Layer 9 of a small transformer language model trained on English Wikipedia (14 layers, counted from 0, width 128).
Take only the direct path to the model's output, skipping the later layers: a vector added to the residual stream pushes a token's score in proportion to its dot product with that token's output vector.

Output vectors of the tokens that the questions are about. A number n stands for (n - 500) times 0.0019.
"ep": 418 681 540 484 513 667 401 462 507 615 464 709 657 692 489 222 382 456 664 444 603 421 517 474 529 550 458 319 533 510 344 588 419 532 560 459 326 516 690 697 225 612 315 426 724 572 458 282 732 476 673 511 200 278 484 613 495 304 572 667 553 434 263 503 481 625 575 658 349 479 274 544 480 491 914 650 673 353 673 476 267 317 688 374 421 479 311 398 705 582 407 707 454 525 264 489 514 502 580 736 677 750 690 849 427 280 414 708 141 526 427 556 592 565 339 529 582 363 475 526 578 582 534 283 550 279 241 234
"ear": 532 686 497 238 465 679 605 641 502 613 454 480 787 455 400 777 246 567 801 749 700 430 495 535 451 566 587 176 417 432 595 298 437 714 371 620 414 443 271 332 238 470 381 402 480 542 291 324 521 289 302 616 594 245 595 465 510 542 564 473 493 672 519 521 779 594 470 621 365 346 336 875 471 475 931 591 664 673 488 322 684 466 865 425 350 544 199 353 507 626 559 418 356 528 639 392 589 576 588 316 312 511 703 496 382 543 578 549 558 441 251 522 541 442 390 652 425 654 449 762 527 90 405 361 648 415 405 498
"ember": 778 672 519 485 525 671 580 257 881 475 845 277 371 504 335 552 447 656 631 677 752 461 550 248 625 504 302 118 392 630 567 592 37 488 599 453 318 666 268 629 418 775 378 454 750 481 447 402 545 132 394 533 603 696 637 923 568 443 396 527 504 466 631 467 206 881 538 665 769 586 450 380 696 698 441 627 673 549 397 940 436 318 493 477 689 416 116 204 608 725 376 457 194 596 494 596 523 340 618 532 785 691 441 738 329 34 337 283 397 509 182 743 673 536 419 345 528 396 519 217 542 453 357 195 494 452 643 148
"E": 652 556 474 533 411 541 540 400 489 563 558 407 710 456 669 540 539 381 587 321 518 411 467 355 576 233 502 422 385 520 664 599 580 436 450 479 539 573 478 631 584 489 458 562 488 635 366 612 510 664 467 352 485 264 509 646 509 502 411 525 436 533 428 333 527 460 640 707 562 689 257 379 398 276 275 688 427 657 585 558 569 445 430 546 279 383 676 235 273 608 306 853 539 388 698 399 538 488 522 368 602 562 357 615 464 261 699 540 666 470 262 338 377 567 544 450 544 486 407 647 703 599 541 469 673 517 539 566
"_": 393 743 499 461 456 722 713 657 707 570 930 447 733 568 543 436 390 480 444 230 564 450 510 416 508 414 300 464 363 555 453 784 515 560 436 560 654 607 597 273 386 277 826 609 574 712 692 534 622 524 324 322 658 433 568 683 535 381 584 720 504 686 527 479 337 491 435 568 619 561 452 393 232 282 340 487 596 350 627 540 536 116 524 678 263 543 293 470 418 536 549 513 542 343 381 491 426 343 477 270 567 447 529 505 576 322 381 595 599 402 500 430 411 480 422 578 642 387 401 467 551 567 170 542 646 581 487 525
"ich": 495 535 496 350 417 600 422 434 552 718 283 194 526 560 177 593 296 546 489 798 497 484 320 488 655 287 356 493 435 429 386 373 245 680 586 637 595 547 489 445 414 663 844 600 377 669 548 515 304 705 526 425 218 579 437 319 543 653 702 675 629 612 511 455 370 803 523 461 698 573 481 507 281 657 379 467 386 552 298 550 512 579 658 682 610 698 392 390 701 632 306 484 494 444 487 475 636 254 704 653 457 840 105 751 386 246 232 614 661 406 299 683 385 626 371 530 603 395 527 436 495 345 572 382 592 658 118 671
"==": 468 541 525 521 282 435 567 534 522 629 853 403 501 186 650 384 354 437 391 729 513 502 560 426 421 589 612 342 503 564 467 672 475 423 426 485 401 459 267 714 484 449 621 423 608 627 408 565 306 564 424 637 422 281 516 427 526 509 532 669 361 469 655 545 425 533 161 399 491 362 449 499 594 323 426 401 431 438 509 376 822 437 576 540 541 385 561 509 268 579 259 590 491 308 445 653 650 537 596 516 562 693 410 672 325 441 712 679 417 488 504 733 591 378 522 566 616 555 353 398 813 445 442 515 478 698 615 538
"==\n": 409 641 524 456 292 461 631 597 494 517 701 336 453 123 505 493 419 423 505 893 550 419 579 518 435 601 456 359 535 481 497 729 355 319 501 323 335 601 294 479 523 469 703 495 672 685 376 635 117 580 501 542 544 271 468 474 530 366 412 677 384 719 603 561 446 562 217 452 553 409 486 442 650 477 372 489 465 465 670 473 897 404 547 589 584 397 312 458 476 497 486 488 239 465 408 558 657 602 573 465 684 665 523 562 187 476 615 723 417 429 535 707 524 230 447 446 741 542 274 455 748 378 573 534 483 603 683 537
"\"": 418 536 516 303 468 741 627 572 665 452 519 439 609 312 579 612 320 669 449 616 319 373 721 478 495 290 312 543 364 674 630 536 514 479 570 617 330 739 256 495 745 334 687 720 617 532 708 403 534 727 633 628 491 384 347 622 451 709 404 568 289 368 638 590 447 336 505 416 461 266 425 495 700 519 490 418 425 171 357 627 553 446 404 417 298 351 406 359 331 432 439 567 464 358 510 708 422 761 362 531 405 467 661 557 455 553 460 436 386 425 415 724 618 476 480 317 421 458 596 376 579 602 447 586 676 737 524 697
"#": 405 513 549 521 445 492 466 470 555 352 594 382 770 249 677 408 516 600 451 464 737 358 602 234 328 486 490 337 517 547 432 650 555 319 468 167 557 434 453 467 373 287 553 521 690 408 464 544 445 637 477 406 694 351 615 550 571 393 537 540 283 609 504 663 516 491 469 410 600 391 428 527 480 332 686 635 444 364 402 643 565 219 485 553 495 719 274 598 368 626 715 545 329 501 544 822 511 825 642 468 460 609 413 498 499 256 419 554 625 522 343 811 310 853 430 603 486 282 595 494 573 367 465 563 558 540 463 650
"ate": 506 615 466 420 398 233 472 450 528 356 742 205 562 692 390 292 639 196 790 461 617 575 410 439 722 399 594 684 574 467 707 349 701 461 554 407 454 601 659 487 529 559 634 426 355 553 628 583 416 612 615 477 594 158 687 604 545 513 162 424 508 418 550 342 656 490 367 608 541 281 273 392 451 695 697 513 765 575 444 573 471 610 649 668 621 293 466 484 595 521 322 306 228 199 464 513 563 620 579 784 515 504 580 673 381 162 472 483 622 376 500 549 547 773 441 594 750 475 447 632 306 213 567 409 544 346 299 399

Output weights of attention head 0. The head adds the sum of these rows, row i times number i of z. A number n stands for (n - 500) times 0.00088.
o0: 405 518 406 341 413 385 461 431 628 439 655 401 330 564 583 575 643 415 753 510 375 617 522 417 451 484 545 460 441 558 542 578 584 388 491 424 476 513 448 544 472 374 352 563 495 480 408 533 602 561 272 429 435 539 617 562 499 345 593 524 508 511 369 539 610 439 451 679 512 647 246 457 431 476 412 640 541 376 582 496 608 324 386 565 438 425 400 642 483 530 698 561 689 555 546 594 575 482 442 392 580 509 352 569 429 498 537 611 646 702 463 528 612 387 473 530 499 458 480 752 424 554 612 443 429 467 469 476
o1: 477 555 639 531 367 390 592 599 561 473 508 520 615 471 532 331 348 679 455 527 548 403 682 529 572 542 476 433 547 426 436 500 449 524 370 314 494 547 404 545 370 465 432 438 544 481 536 558 472 547 738 617 616 419 440 593 584 477 413 455 464 506 387 502 532 596 380 388 603 518 283 511 591 462 527 552 418 521 558 503 542 498 522 443 552 412 607 381 517 469 425 480 275 432 505 476 509 582 417 507 661 330 453 476 577 394 562 366 279 561 388 725 586 388 460 570 443 526 522 571 613 498 578 633 466 484 604 567
o2: 422 614 689 342 639 469 492 397 573 444 491 469 459 513 471 459 418 398 417 560 512 434 459 315 479 616 590 478 283 606 515 375 571 472 511 580 573 599 448 488 600 468 417 448 498 631 461 430 443 513 338 484 509 511 540 560 540 605 630 635 378 472 543 602 556 466 445 530 504 554 602 433 478 627 509 490 612 502 509 503 378 312 450 561 573 452 447 520 584 505 639 481 296 619 478 602 612 546 412 587 427 489 483 489 464 601 552 617 489 515 533 383 443 499 554 577 472 564 455 498 546 397 587 487 484 533 444 411
o3: 594 331 786 473 568 459 460 488 462 388 579 444 475 433 636 372 585 485 536 531 396 563 444 454 337 400 576 531 579 333 468 455 350 335 318 532 458 543 626 386 433 639 473 506 405 462 664 520 392 533 525 469 542 508 522 445 531 470 430 552 501 452 439 439 420 530 370 497 456 578 278 592 479 527 423 691 428 494 602 529 500 488 466 630 467 429 404 465 394 471 575 455 521 589 542 411 603 617 546 550 524 473 442 401 524 517 613 506 570 692 557 531 536 570 469 491 502 586 686 434 543 531 606 591 419 498 626 688
o4: 382 673 251 405 462 534 474 614 557 552 458 473 693 541 633 373 397 612 556 477 535 485 382 461 441 401 545 590 386 471 579 434 462 365 582 517 470 600 403 347 621 528 558 353 606 665 544 439 362 577 359 577 665 483 485 350 256 763 484 706 440 333 548 574 521 477 466 424 395 390 605 548 568 497 511 459 539 496 584 485 382 671 476 480 512 496 557 536 537 426 403 568 387 542 362 441 655 685 469 607 366 434 717 515 476 439 489 519 503 482 554 460 465 554 370 505 586 449 405 471 511 555 594 507 504 523 391 647
o5: 285 641 820 331 338 641 458 651 458 639 380 691 419 361 418 499 433 583 368 509 607 384 399 447 629 633 492 489 352 535 632 431 573 594 307 389 616 466 359 542 475 433 400 493 478 433 512 444 436 472 578 670 602 417 330 616 603 549 498 545 383 518 686 409 601 291 340 457 619 454 308 477 796 468 808 380 494 377 631 447 617 334 551 604 577 278 418 476 574 447 790 425 367 444 425 563 369 452 507 490 607 284 511 463 521 472 647 416 452 497 597 534 601 485 564 757 390 697 418 368 575 555 625 733 681 543 494 493
o6: 435 474 640 362 451 618 481 430 592 545 463 387 528 492 459 615 442 537 476 507 517 538 473 529 464 537 488 536 444 655 614 439 489 385 479 473 516 588 493 655 609 451 576 293 488 400 447 364 620 417 379 588 348 669 384 410 419 633 478 491 460 488 636 615 585 512 379 343 469 381 580 589 611 525 622 415 656 537 581 642 453 418 550 419 519 509 471 491 502 570 580 547 441 489 347 533 467 339 416 388 290 436 583 492 470 641 539 404 607 494 496 546 390 625 648 463 418 528 365 538 554 471 422 650 424 502 455 608
o7: 444 445 165 397 393 520 485 532 519 488 505 563 496 433 538 478 490 509 549 601 389 620 386 417 385 549 612 480 333 673 637 440 559 605 495 441 613 390 424 419 456 444 462 523 460 586 656 537 540 551 331 485 556 392 602 580 276 551 471 605 464 463 532 595 509 485 554 615 438 632 447 391 492 626 551 499 583 463 568 556 345 395 544 580 459 548 433 538 418 425 453 512 412 597 509 491 482 559 424 587 549 525 463 559 484 457 527 543 512 415 471 395 534 520 371 664 575 376 510 507 502 559 630 514 653 541 393 580
o8: 611 564 519 691 570 481 500 449 481 528 406 492 354 498 422 545 387 602 423 539 515 597 484 514 486 525 532 560 451 469 496 372 477 514 539 615 510 422 440 396 626 601 476 516 600 532 446 512 363 471 519 447 484 572 558 349 481 465 406 521 506 514 506 466 442 526 549 335 385 517 468 495 447 468 523 526 464 512 443 617 500 530 566 560 677 477 530 401 626 419 402 550 426 471 564 554 545 465 547 478 514 530 528 579 373 520 406 585 576 519 424 541 462 608 650 578 613 574 531 483 498 432 314 391 482 374 522 549
o9: 440 550 716 570 451 567 439 587 490 512 462 456 459 414 505 474 554 668 448 499 390 527 446 598 490 510 433 515 538 488 643 534 487 678 526 622 423 373 472 554 388 524 445 545 404 458 500 366 453 508 597 485 549 471 547 502 419 647 458 395 530 411 539 414 501 424 612 587 485 533 441 480 574 493 610 557 487 526 414 554 441 582 701 521 373 435 385 572 441 485 536 360 436 452 518 377 423 512 460 579 553 438 520 518 337 521 398 481 563 479 565 433 598 613 487 426 404 392 514 495 511 541 601 631 584 375 533 364
o10: 486 517 677 406 574 534 543 473 486 388 594 524 386 458 514 499 569 396 522 532 489 365 521 376 470 528 583 469 480 552 508 574 641 558 382 592 645 420 568 583 440 581 490 611 349 431 509 511 555 569 427 399 420 302 474 553 564 491 458 360 537 490 367 452 559 476 396 509 659 515 448 509 499 619 620 576 623 453 376 515 617 470 462 626 543 436 521 527 424 633 632 512 623 306 541 701 413 404 514 573 452 546 371 558 315 507 551 441 421 504 470 608 513 510 406 565 482 458 465 444 575 350 536 440 514 567 533 348
o11: 536 525 493 534 432 613 514 539 518 658 410 573 593 463 438 357 260 584 408 470 691 398 683 556 621 504 402 474 646 547 485 497 413 473 695 564 371 412 488 582 540 425 602 459 633 298 484 575 496 567 493 702 603 588 496 445 700 571 322 437 517 616 369 473 499 557 355 432 446 455 595 544 605 432 516 392 536 510 577 462 412 765 618 532 422 467 562 532 649 439 349 400 542 402 294 381 478 369 323 426 523 380 643 570 567 408 501 453 360 418 400 491 519 627 674 411 399 448 394 479 479 627 444 708 479 346 565 466
o12: 464 624 591 637 438 390 437 440 668 453 532 469 444 642 540 535 729 285 670 515 517 499 566 289 333 395 507 458 638 461 373 580 570 310 399 456 498 508 572 479 428 495 507 518 532 414 585 583 334 364 458 317 461 534 606 435 667 492 585 449 523 532 395 348 534 436 484 498 572 544 425 597 415 515 412 689 451 505 473 460 401 444 383 527 348 477 509 528 561 439 540 616 711 492 621 556 653 531 565 374 392 751 453 539 634 541 541 545 571 594 467 367 553 422 525 377 312 490 555 447 504 572 624 374 437 529 617 486
o13: 425 452 457 499 492 390 532 375 493 415 637 454 344 517 506 490 623 383 522 545 450 619 416 528 603 546 473 563 480 653 534 513 517 294 431 416 514 582 468 557 582 365 482 551 519 556 342 583 490 455 342 326 432 523 450 436 666 424 516 505 491 642 568 454 467 454 501 491 509 598 345 499 425 462 463 603 591 551 550 294 624 388 543 596 426 441 599 604 522 554 660 646 479 489 652 488 531 423 547 370 550 604 417 551 580 489 515 533 515 354 629 447 574 394 519 517 489 576 408 658 511 425 636 492 478 451 475 466
o14: 493 484 375 491 522 482 414 502 494 514 594 516 620 511 467 517 583 437 455 457 364 561 471 495 526 613 542 508 539 355 429 478 450 537 593 597 538 592 483 515 529 499 387 370 478 497 440 474 398 552 551 528 603 483 579 487 420 610 505 486 593 356 514 499 473 499 438 493 534 554 281 578 455 589 464 531 574 499 441 456 420 388 650 614 436 542 520 458 552 418 442 470 389 626 553 513 569 571 561 494 508 425 470 395 526 530 463 484 633 521 484 449 514 475 394 561 508 595 547 419 466 414 615 419 661 544 440 526
o15: 532 588 82 556 656 536 337 451 493 658 444 691 625 364 586 592 546 512 258 512 492 662 348 500 504 436 575 394 465 492 404 366 413 639 584 490 436 565 609 496 535 508 465 435 491 548 636 490 594 575 562 580 580 508 538 407 388 496 465 462 438 467 650 530 427 577 601 497 331 553 813 528 488 442 436 546 442 535 458 560 436 404 662 548 520 503 513 461 415 422 319 449 570 588 452 404 459 563 383 566 512 537 464 494 374 463 593 608 501 500 519 506 441 525 373 554 624 384 367 550 453 588 491 430 526 325 482 642
o16: 433 628 540 421 411 601 480 447 562 358 562 505 410 660 478 423 516 396 598 424 417 632 505 478 594 578 608 503 485 653 651 595 546 628 491 578 494 476 388 561 551 393 328 569 465 481 339 351 494 423 456 411 374 524 432 452 511 574 390 490 538 498 504 535 440 601 516 624 580 421 526 432 440 500 601 466 535 560 453 546 461 458 510 431 494 621 423 631 640 518 576 456 525 572 534 561 423 357 521 502 633 573 495 591 356 546 373 634 450 588 550 491 507 495 540 454 469 504 551 484 415 415 429 340 656 512 425 277
o17: 455 496 973 553 477 394 565 581 459 492 488 383 373 514 533 505 637 438 579 604 567 436 649 467 432 526 496 514 441 354 448 538 590 364 386 508 405 556 570 518 454 552 481 589 427 402 589 434 408 493 420 501 485 583 432 494 741 433 505 507 578 502 263 533 509 469 305 384 568 492 278 584 531 560 555 611 528 439 543 482 446 493 387 503 460 509 489 560 476 495 547 558 482 474 457 522 690 514 455 541 437 439 508 493 480 535 503 592 492 570 525 483 474 436 575 451 432 607 585 535 419 461 621 481 388 423 627 447
o18: 552 554 736 649 526 595 462 587 582 602 641 560 639 491 515 432 535 457 387 635 599 392 517 488 422 393 613 418 543 523 437 543 406 468 482 426 394 608 597 490 529 566 683 594 492 374 467 558 486 436 630 429 500 569 593 509 729 446 507 529 582 409 501 457 381 499 463 431 386 489 455 501 399 446 420 419 407 630 565 389 463 693 529 435 442 504 476 472 528 374 351 278 565 424 343 389 538 473 707 550 498 584 590 611 519 443 470 457 417 551 317 508 360 410 651 559 441 475 629 404 560 490 382 563 490 423 544 567
o19: 486 539 421 472 395 650 436 585 503 636 483 603 462 439 346 450 370 674 448 511 606 464 301 502 548 607 367 548 503 438 479 414 480 607 567 439 599 444 336 390 635 375 456 462 487 556 502 552 451 506 468 659 497 382 493 402 291 693 591 388 536 527 627 579 482 605 565 435 473 460 649 495 692 589 510 373 621 486 516 524 543 557 678 474 532 529 548 461 514 433 359 519 315 539 448 447 414 475 474 486 571 474 625 456 542 488 475 434 492 521 511 530 430 647 532 553 678 386 432 518 507 352 510 492 611 448 541 572
o20: 592 417 354 552 523 516 508 536 560 525 525 537 547 514 485 386 427 539 505 445 467 535 492 673 497 404 410 452 502 370 550 539 442 539 692 515 454 461 446 478 520 532 480 621 497 531 413 465 420 485 596 498 469 542 469 278 489 608 449 466 491 481 486 641 398 559 664 460 459 541 455 510 483 515 327 597 469 396 441 431 459 715 689 513 592 649 523 409 534 456 259 528 413 504 551 460 590 372 437 589 596 520 478 508 455 554 451 501 541 435 455 609 515 598 532 570 659 460 555 370 510 536 317 479 481 465 642 491
o21: 539 423 616 425 480 435 416 510 472 438 507 550 501 529 539 424 415 567 339 493 440 477 460 552 522 464 390 560 545 398 562 484 405 580 476 562 499 396 356 573 480 482 419 372 295 541 461 543 549 537 605 604 547 460 455 449 639 676 412 525 470 500 767 538 488 479 426 452 612 419 353 561 522 503 474 468 440 495 404 525 468 602 496 552 595 503 455 486 509 543 549 528 332 404 571 538 337 495 506 620 501 590 434 468 410 495 613 417 529 511 500 505 580 560 496 513 685 434 482 604 453 449 746 509 565 463 557 439
o22: 378 438 572 410 308 426 563 564 399 422 467 441 391 636 299 537 564 638 656 509 422 350 487 431 368 487 300 558 531 487 638 535 504 532 540 460 484 493 335 542 459 454 301 508 444 532 422 450 332 570 535 415 526 583 443 535 524 545 532 536 455 517 525 445 598 313 507 556 561 676 275 524 610 464 585 664 440 247 522 458 608 547 463 504 583 412 358 542 442 462 577 422 455 349 610 588 616 741 476 514 629 420 536 549 575 515 449 414 493 594 570 402 691 260 374 680 553 681 652 564 554 539 674 678 608 506 471 447
o23: 503 500 436 572 434 512 476 450 539 432 372 486 569 478 527 583 426 644 646 644 521 397 461 489 353 374 370 467 367 493 489 459 570 494 584 390 435 412 480 521 592 526 528 533 518 496 504 454 464 619 490 562 395 613 575 449 388 604 650 489 547 514 550 595 465 391 477 385 434 611 546 437 746 597 573 470 502 473 620 415 482 363 596 559 410 513 464 606 377 458 541 484 658 493 463 496 640 499 390 436 533 518 512 407 549 587 439 438 366 604 534 518 402 432 459 481 506 487 329 603 607 551 616 486 431 399 598 445
o24: 461 476 465 466 376 552 433 692 540 433 520 435 466 422 639 643 461 444 572 565 499 664 374 443 481 467 611 615 389 593 483 501 409 553 323 422 496 601 495 391 536 355 514 426 441 617 526 618 437 521 420 550 448 521 515 470 366 510 400 475 393 505 585 542 586 449 356 354 531 303 583 603 538 680 561 632 497 487 518 531 566 370 450 427 488 560 438 486 455 424 550 637 423 523 426 597 464 656 393 490 532 479 575 485 403 581 472 563 728 465 645 503 488 551 398 622 616 444 447 585 463 401 578 460 522 523 466 563
o25: 618 410 234 412 425 430 515 553 466 490 495 743 473 526 513 427 482 503 485 563 348 487 473 546 585 579 372 535 562 406 514 592 537 606 586 390 527 378 261 515 457 397 530 635 488 657 484 583 586 494 615 449 470 372 485 585 246 525 494 511 404 475 721 435 511 497 508 581 539 499 512 372 522 393 491 399 460 494 675 509 556 580 540 449 559 500 439 455 434 475 465 487 383 455 615 452 395 627 562 500 541 517 450 477 545 457 544 448 353 524 516 591 592 452 472 626 601 479 569 588 477 441 553 426 529 619 450 501
o26: 452 472 610 519 615 424 538 363 501 624 605 751 554 482 411 424 356 559 409 392 558 532 386 574 513 525 473 707 514 352 450 394 479 626 502 566 606 482 540 400 517 552 491 386 531 576 473 470 396 410 665 605 390 522 440 509 498 530 536 548 462 466 558 485 519 587 539 473 603 564 541 614 580 509 580 236 453 409 517 503 357 453 638 578 499 522 443 382 382 340 375 482 426 521 512 385 395 398 492 535 548 453 516 342 514 467 580 470 487 517 631 536 511 526 544 663 627 693 526 411 559 353 402 470 599 512 539 454
o27: 477 356 387 325 309 497 588 418 494 466 421 585 353 521 425 545 501 593 555 615 170 491 472 590 366 588 594 361 475 418 621 424 529 548 497 485 614 542 493 556 454 410 377 537 535 477 568 424 535 448 406 529 479 520 509 658 291 547 392 569 346 487 564 488 448 431 701 675 439 543 487 323 576 534 637 650 487 532 493 545 569 423 577 539 640 520 363 560 359 644 564 389 470 655 590 555 341 611 535 483 521 399 452 492 398 651 458 409 530 589 699 544 567 520 474 449 455 502 343 610 538 558 583 591 712 520 535 431
o28: 449 348 595 556 604 492 490 362 397 432 441 634 444 595 457 552 578 558 605 567 416 539 507 589 580 443 587 344 463 452 470 505 432 601 531 480 503 441 632 448 482 515 455 547 524 480 443 353 412 476 554 400 304 551 456 515 552 432 511 545 455 532 429 472 475 610 654 496 477 498 552 435 357 497 557 416 516 502 464 549 382 593 514 372 519 674 549 512 435 572 479 451 477 608 557 510 506 661 578 516 596 671 507 409 477 486 388 498 535 496 549 492 472 528 484 383 546 454 574 676 418 378 457 386 467 398 543 505
o29: 433 586 530 513 431 589 457 316 389 553 505 681 497 397 500 553 502 712 448 593 556 495 261 443 415 516 483 537 383 319 576 417 435 662 481 498 434 406 416 386 534 555 406 452 449 536 540 434 493 447 615 577 575 470 407 573 449 549 454 584 554 483 682 492 491 412 397 473 593 471 542 471 587 659 623 452 420 531 393 497 519 541 435 466 602 448 538 527 523 452 533 504 455 470 536 421 427 531 535 595 498 529 398 471 546 546 562 586 425 575 543 495 429 559 454 673 545 584 316 589 553 386 544 459 539 509 573 476
o30: 419 462 624 484 641 522 389 498 464 462 486 441 437 655 500 506 432 397 484 411 558 578 406 337 537 432 397 468 364 385 433 336 558 391 521 627 677 479 540 463 627 513 326 586 417 509 593 335 314 466 346 601 396 487 506 400 499 682 595 527 454 494 408 437 499 489 562 598 683 607 612 594 628 679 554 597 460 436 488 543 475 361 627 524 407 400 493 502 557 520 586 428 427 647 442 526 460 365 503 588 569 480 516 650 317 512 435 604 606 615 618 281 513 411 457 580 561 518 608 425 563 548 579 462 557 401 531 422
o31: 622 422 272 474 483 614 535 569 498 547 404 458 436 370 468 631 578 399 540 423 460 497 630 489 413 596 371 475 420 558 305 462 629 267 515 561 532 536 350 675 664 530 418 565 581 529 436 512 590 475 504 508 446 566 502 424 481 629 629 429 470 554 467 355 600 401 538 579 483 468 649 479 608 484 516 579 632 422 560 626 541 336 501 492 376 556 357 423 497 393 539 521 590 484 462 610 550 461 410 351 522 549 468 532 470 571 533 621 660 360 462 438 527 523 600 382 535 585 460 357 587 585 483 502 557 375 439 465

Each question shows a token from some text and the vector z that the head gathered there. A number n stands for (n - 500) times 0.0047.

"es": 623 604 502 651 571 620 438 588 576 482 399 649 737 464 523 449 355 688 540 494 486 472 572 457 438 244 255 385 662 516 383 402
Which of these tokens does it push up most? "#"

"z": 533 429 451 530 555 440 451 525 438 515 527 553 464 448 538 455 527 409 539 447 512 437 492 559 518 586 544 513 422 507 498 502
Which of these tokens does it push up most? "_"

"ar": 641 304 601 338 500 503 203 237 558 360 423 542 251 475 568 512 835 559 481 384 480 463 519 432 452 440 517 563 666 629 505 421
Which of these tokens does it push up most? "ep"

"al": 578 432 473 497 539 450 461 530 423 533 549 516 479 454 526 447 509 428 547 422 526 411 495 530 541 588 524 512 415 481 478 487
Which of these tokens does it push up most? "_"

"s": 567 412 464 439 538 456 600 460 393 532 592 371 581 590 519 497 603 390 510 404 539 436 517 520 509 540 540 457 476 481 546 611
Which of these tokens does it push down most? "==\n"

"av": 599 458 559 428 507 408 780 542 454 653 651 467 448 554 600 560 524 407 483 554 594 631 413 484 542 538 352 452 503 305 571 601
Which of these tokens does it push down most? "==\n"

"ag": 413 516 474 408 549 634 565 548 514 475 473 622 256 516 548 587 503 351 451 589 543 543 477 481 606 589 460 445 352 510 417 502
Which of these tokens does it push down most? "E"

"ing": 525 456 518 496 597 386 460 600 486 503 488 455 459 509 508 498 593 423 517 526 455 459 502 430 650 705 553 545 574 510 518 481
Which three tokens does it push up most, strongest first? "ate", "ich", "ear"

"2": 429 631 377 609 499 459 363 395 527 331 521 448 260 653 462 503 491 286 388 691 626 505 597 522 517 664 608 443 420 468 584 512
Which three tokens does it push up most, strongest first? "==\n", "==", "ich"

"6": 430 559 492 526 372 575 753 288 539 379 343 430 459 529 456 525 383 557 554 558 397 481 476 499 466 360 482 420 331 538 349 641
Which of these tokens does it push down most? "ate"

"0": 358 540 387 528 346 554 817 174 565 329 429 469 539 595 318 462 387 665 523 510 348 468 497 362 433 385 446 394 302 428 331 593
Which three tokens does it push up most, strongest first? "==", "==\n", "#"

" |": 568 468 502 457 473 492 403 373 602 403 483 568 412 576 572 514 648 502 534 525 514 468 518 472 467 460 408 478 511 562 471 449
Which of these tokens does it push up most? "ember"

"er": 599 496 491 486 569 372 431 497 432 604 552 568 517 454 458 543 448 541 322 365 531 587 489 559 522 673 438 435 377 417 278 562
Which of these tokens does it push up most? "E"

" M": 641 308 612 326 496 507 209 233 549 360 426 527 289 481 579 515 833 573 471 385 465 457 521 426 464 425 513 559 662 621 512 430
Which of these tokens does it push up most? "ep"

"C": 458 517 741 442 463 737 793 436 654 462 307 298 582 547 602 611 582 558 326 708 383 603 452 591 565 139 609 535 385 583 660 745
Which of these tokens does it push up most? "ear"

" R": 668 459 552 581 419 519 533 594 536 318 591 420 503 589 527 532 515 530 404 516 495 461 554 460 468 359 302 571 473 617 424 433
Which three tokens does it push up most, strongest first? "#", "E", "==\n"

"n": 449 509 561 488 540 621 627 500 551 503 459 578 272 476 522 530 555 380 438 529 522 647 487 491 542 512 521 521 383 595 481 514
Which two tokens does it push up most, strongest first? "\"", "ear"

"or": 475 471 521 517 563 575 583 519 545 519 476 670 167 413 524 510 538 323 440 482 594 670 528 456 544 620 487 517 374 590 436 460
Which two tokens does it push up most, strongest first? "\"", "ear"

" ": 628 550 583 557 413 494 580 454 477 367 478 525 431 518 506 497 459 473 398 499 523 532 549 518 465 502 487 479 451 488 455 570
Which of these tokens does it push down most? "ich"

"5": 535 625 348 552 372 507 601 286 592 447 539 521 376 743 435 456 422 470 385 651 522 502 573 498 569 529 563 432 408 305 465 509
Which two tokens does it push up most, strongest first? "==\n", "=="

" and": 478 545 443 547 487 505 477 489 618 478 512 431 364 550 525 464 609 484 569 559 578 591 715 447 538 532 541 630 525 544 408 349
Which of these tokens does it push down most? "_"

"8": 611 519 577 550 448 508 601 414 466 372 420 448 419 563 515 473 431 364 388 573 549 547 510 601 499 526 522 407 385 485 550 689
Which of these tokens does it push up most? "==\n"

"j": 521 452 552 468 475 462 441 514 506 399 404 476 349 530 461 454 446 371 434 546 563 641 471 494 429 790 462 483 421 565 473 491
Which of these tokens does it push down most? "ep"

" f": 541 483 481 482 521 460 444 597 477 524 560 453 462 488 524 462 527 435 507 500 524 479 541 527 626 675 541 554 520 554 503 430
Which of these tokens does it push up most? "ate"

"a": 556 447 510 534 464 478 546 510 440 500 467 498 424 549 514 532 454 412 508 504 485 558 482 493 506 569 511 472 373 509 569 526
Which of these tokens does it push down most? "ep"

"\n": 569 451 571 357 471 491 568 473 442 440 490 479 461 460 534 543 616 442 450 544 446 441 464 467 538 443 444 549 546 551 546 565
Which of these tokens does it push up most? "ear"

" B": 598 530 502 432 584 288 512 388 334 440 580 319 435 441 351 669 294 562 379 268 536 503 496 591 424 548 478 323 596 484 258 521
Which two tokens does it push up most, strongest first? "E", "#"

" E": 588 500 598 724 597 611 416 598 542 488 411 575 787 481 547 512 285 685 536 522 561 526 538 473 436 249 336 322 533 503 492 352
Which of these tokens does it push up most? "#"

"15": 359 564 453 446 268 696 740 277 429 383 665 472 368 672 296 309 500 414 539 513 428 415 411 470 444 627 529 500 359 390 400 563
Which of these tokens does it push up most? "=="

" it": 552 522 485 528 576 555 742 388 542 638 480 411 417 522 642 580 529 455 508 607 540 533 519 488 677 474 504 419 353 462 494 558
Which of these tokens does it push down most? "ep"

" of": 509 439 598 590 488 407 408 625 507 504 544 486 427 510 570 476 612 383 479 430 501 564 443 407 620 688 468 518 540 465 548 464
Which two tokens does it push up most, strongest first? "ate", "ich"

"|": 566 475 593 366 519 482 485 440 457 467 430 460 467 534 560 503 658 438 449 544 461 436 476 527 571 481 457 515 602 528 562 502
Which of these tokens does it push down most? "=="

" s": 487 418 423 485 525 516 469 590 402 537 638 360 415 479 572 435 478 408 561 451 595 446 563 404 576 703 459 482 426 481 501 392
Which of these tokens does it push up most? "ate"

" P": 718 431 582 410 383 531 416 421 455 282 428 447 344 563 521 438 693 446 426 441 448 385 478 501 541 427 469 645 542 549 512 471
Which of these tokens does it push down most? "\""

"l": 567 470 479 497 579 436 427 582 453 625 523 562 467 441 474 565 471 486 304 440 545 517 517 583 521 690 463 490 400 461 273 539
Which of these tokens does it push up most? "\""

"4": 538 658 325 600 420 500 532 285 589 452 526 507 367 754 474 479 368 437 332 695 537 539 617 529 601 550 587 419 407 277 521 525
Which of these tokens does it push up most? "==\n"

"e": 559 559 416 550 451 484 394 471 669 459 516 317 373 598 537 478 678 521 597 536 573 592 828 466 498 471 492 638 570 607 344 292
Which of these tokens does it push up most? "ate"

".\n\n": 495 518 547 469 511 487 533 495 500 503 473 563 489 480 570 471 562 427 441 489 481 517 481 595 522 527 488 468 465 494 499 608
Which of these tokens does it push down most? "ate"

"ill": 211 495 459 554 612 556 328 771 703 592 379 520 98 224 527 756 362 251 725 850 689 647 321 412 571 692 731 508 435 702 289 308
Which of these tokens does it push up most? "ich"

" In": 646 325 596 338 504 500 259 287 568 345 403 505 324 557 512 589 769 537 469 419 476 381 452 386 548 425 503 599 629 540 556 469
Which of these tokens does it push down most? "\""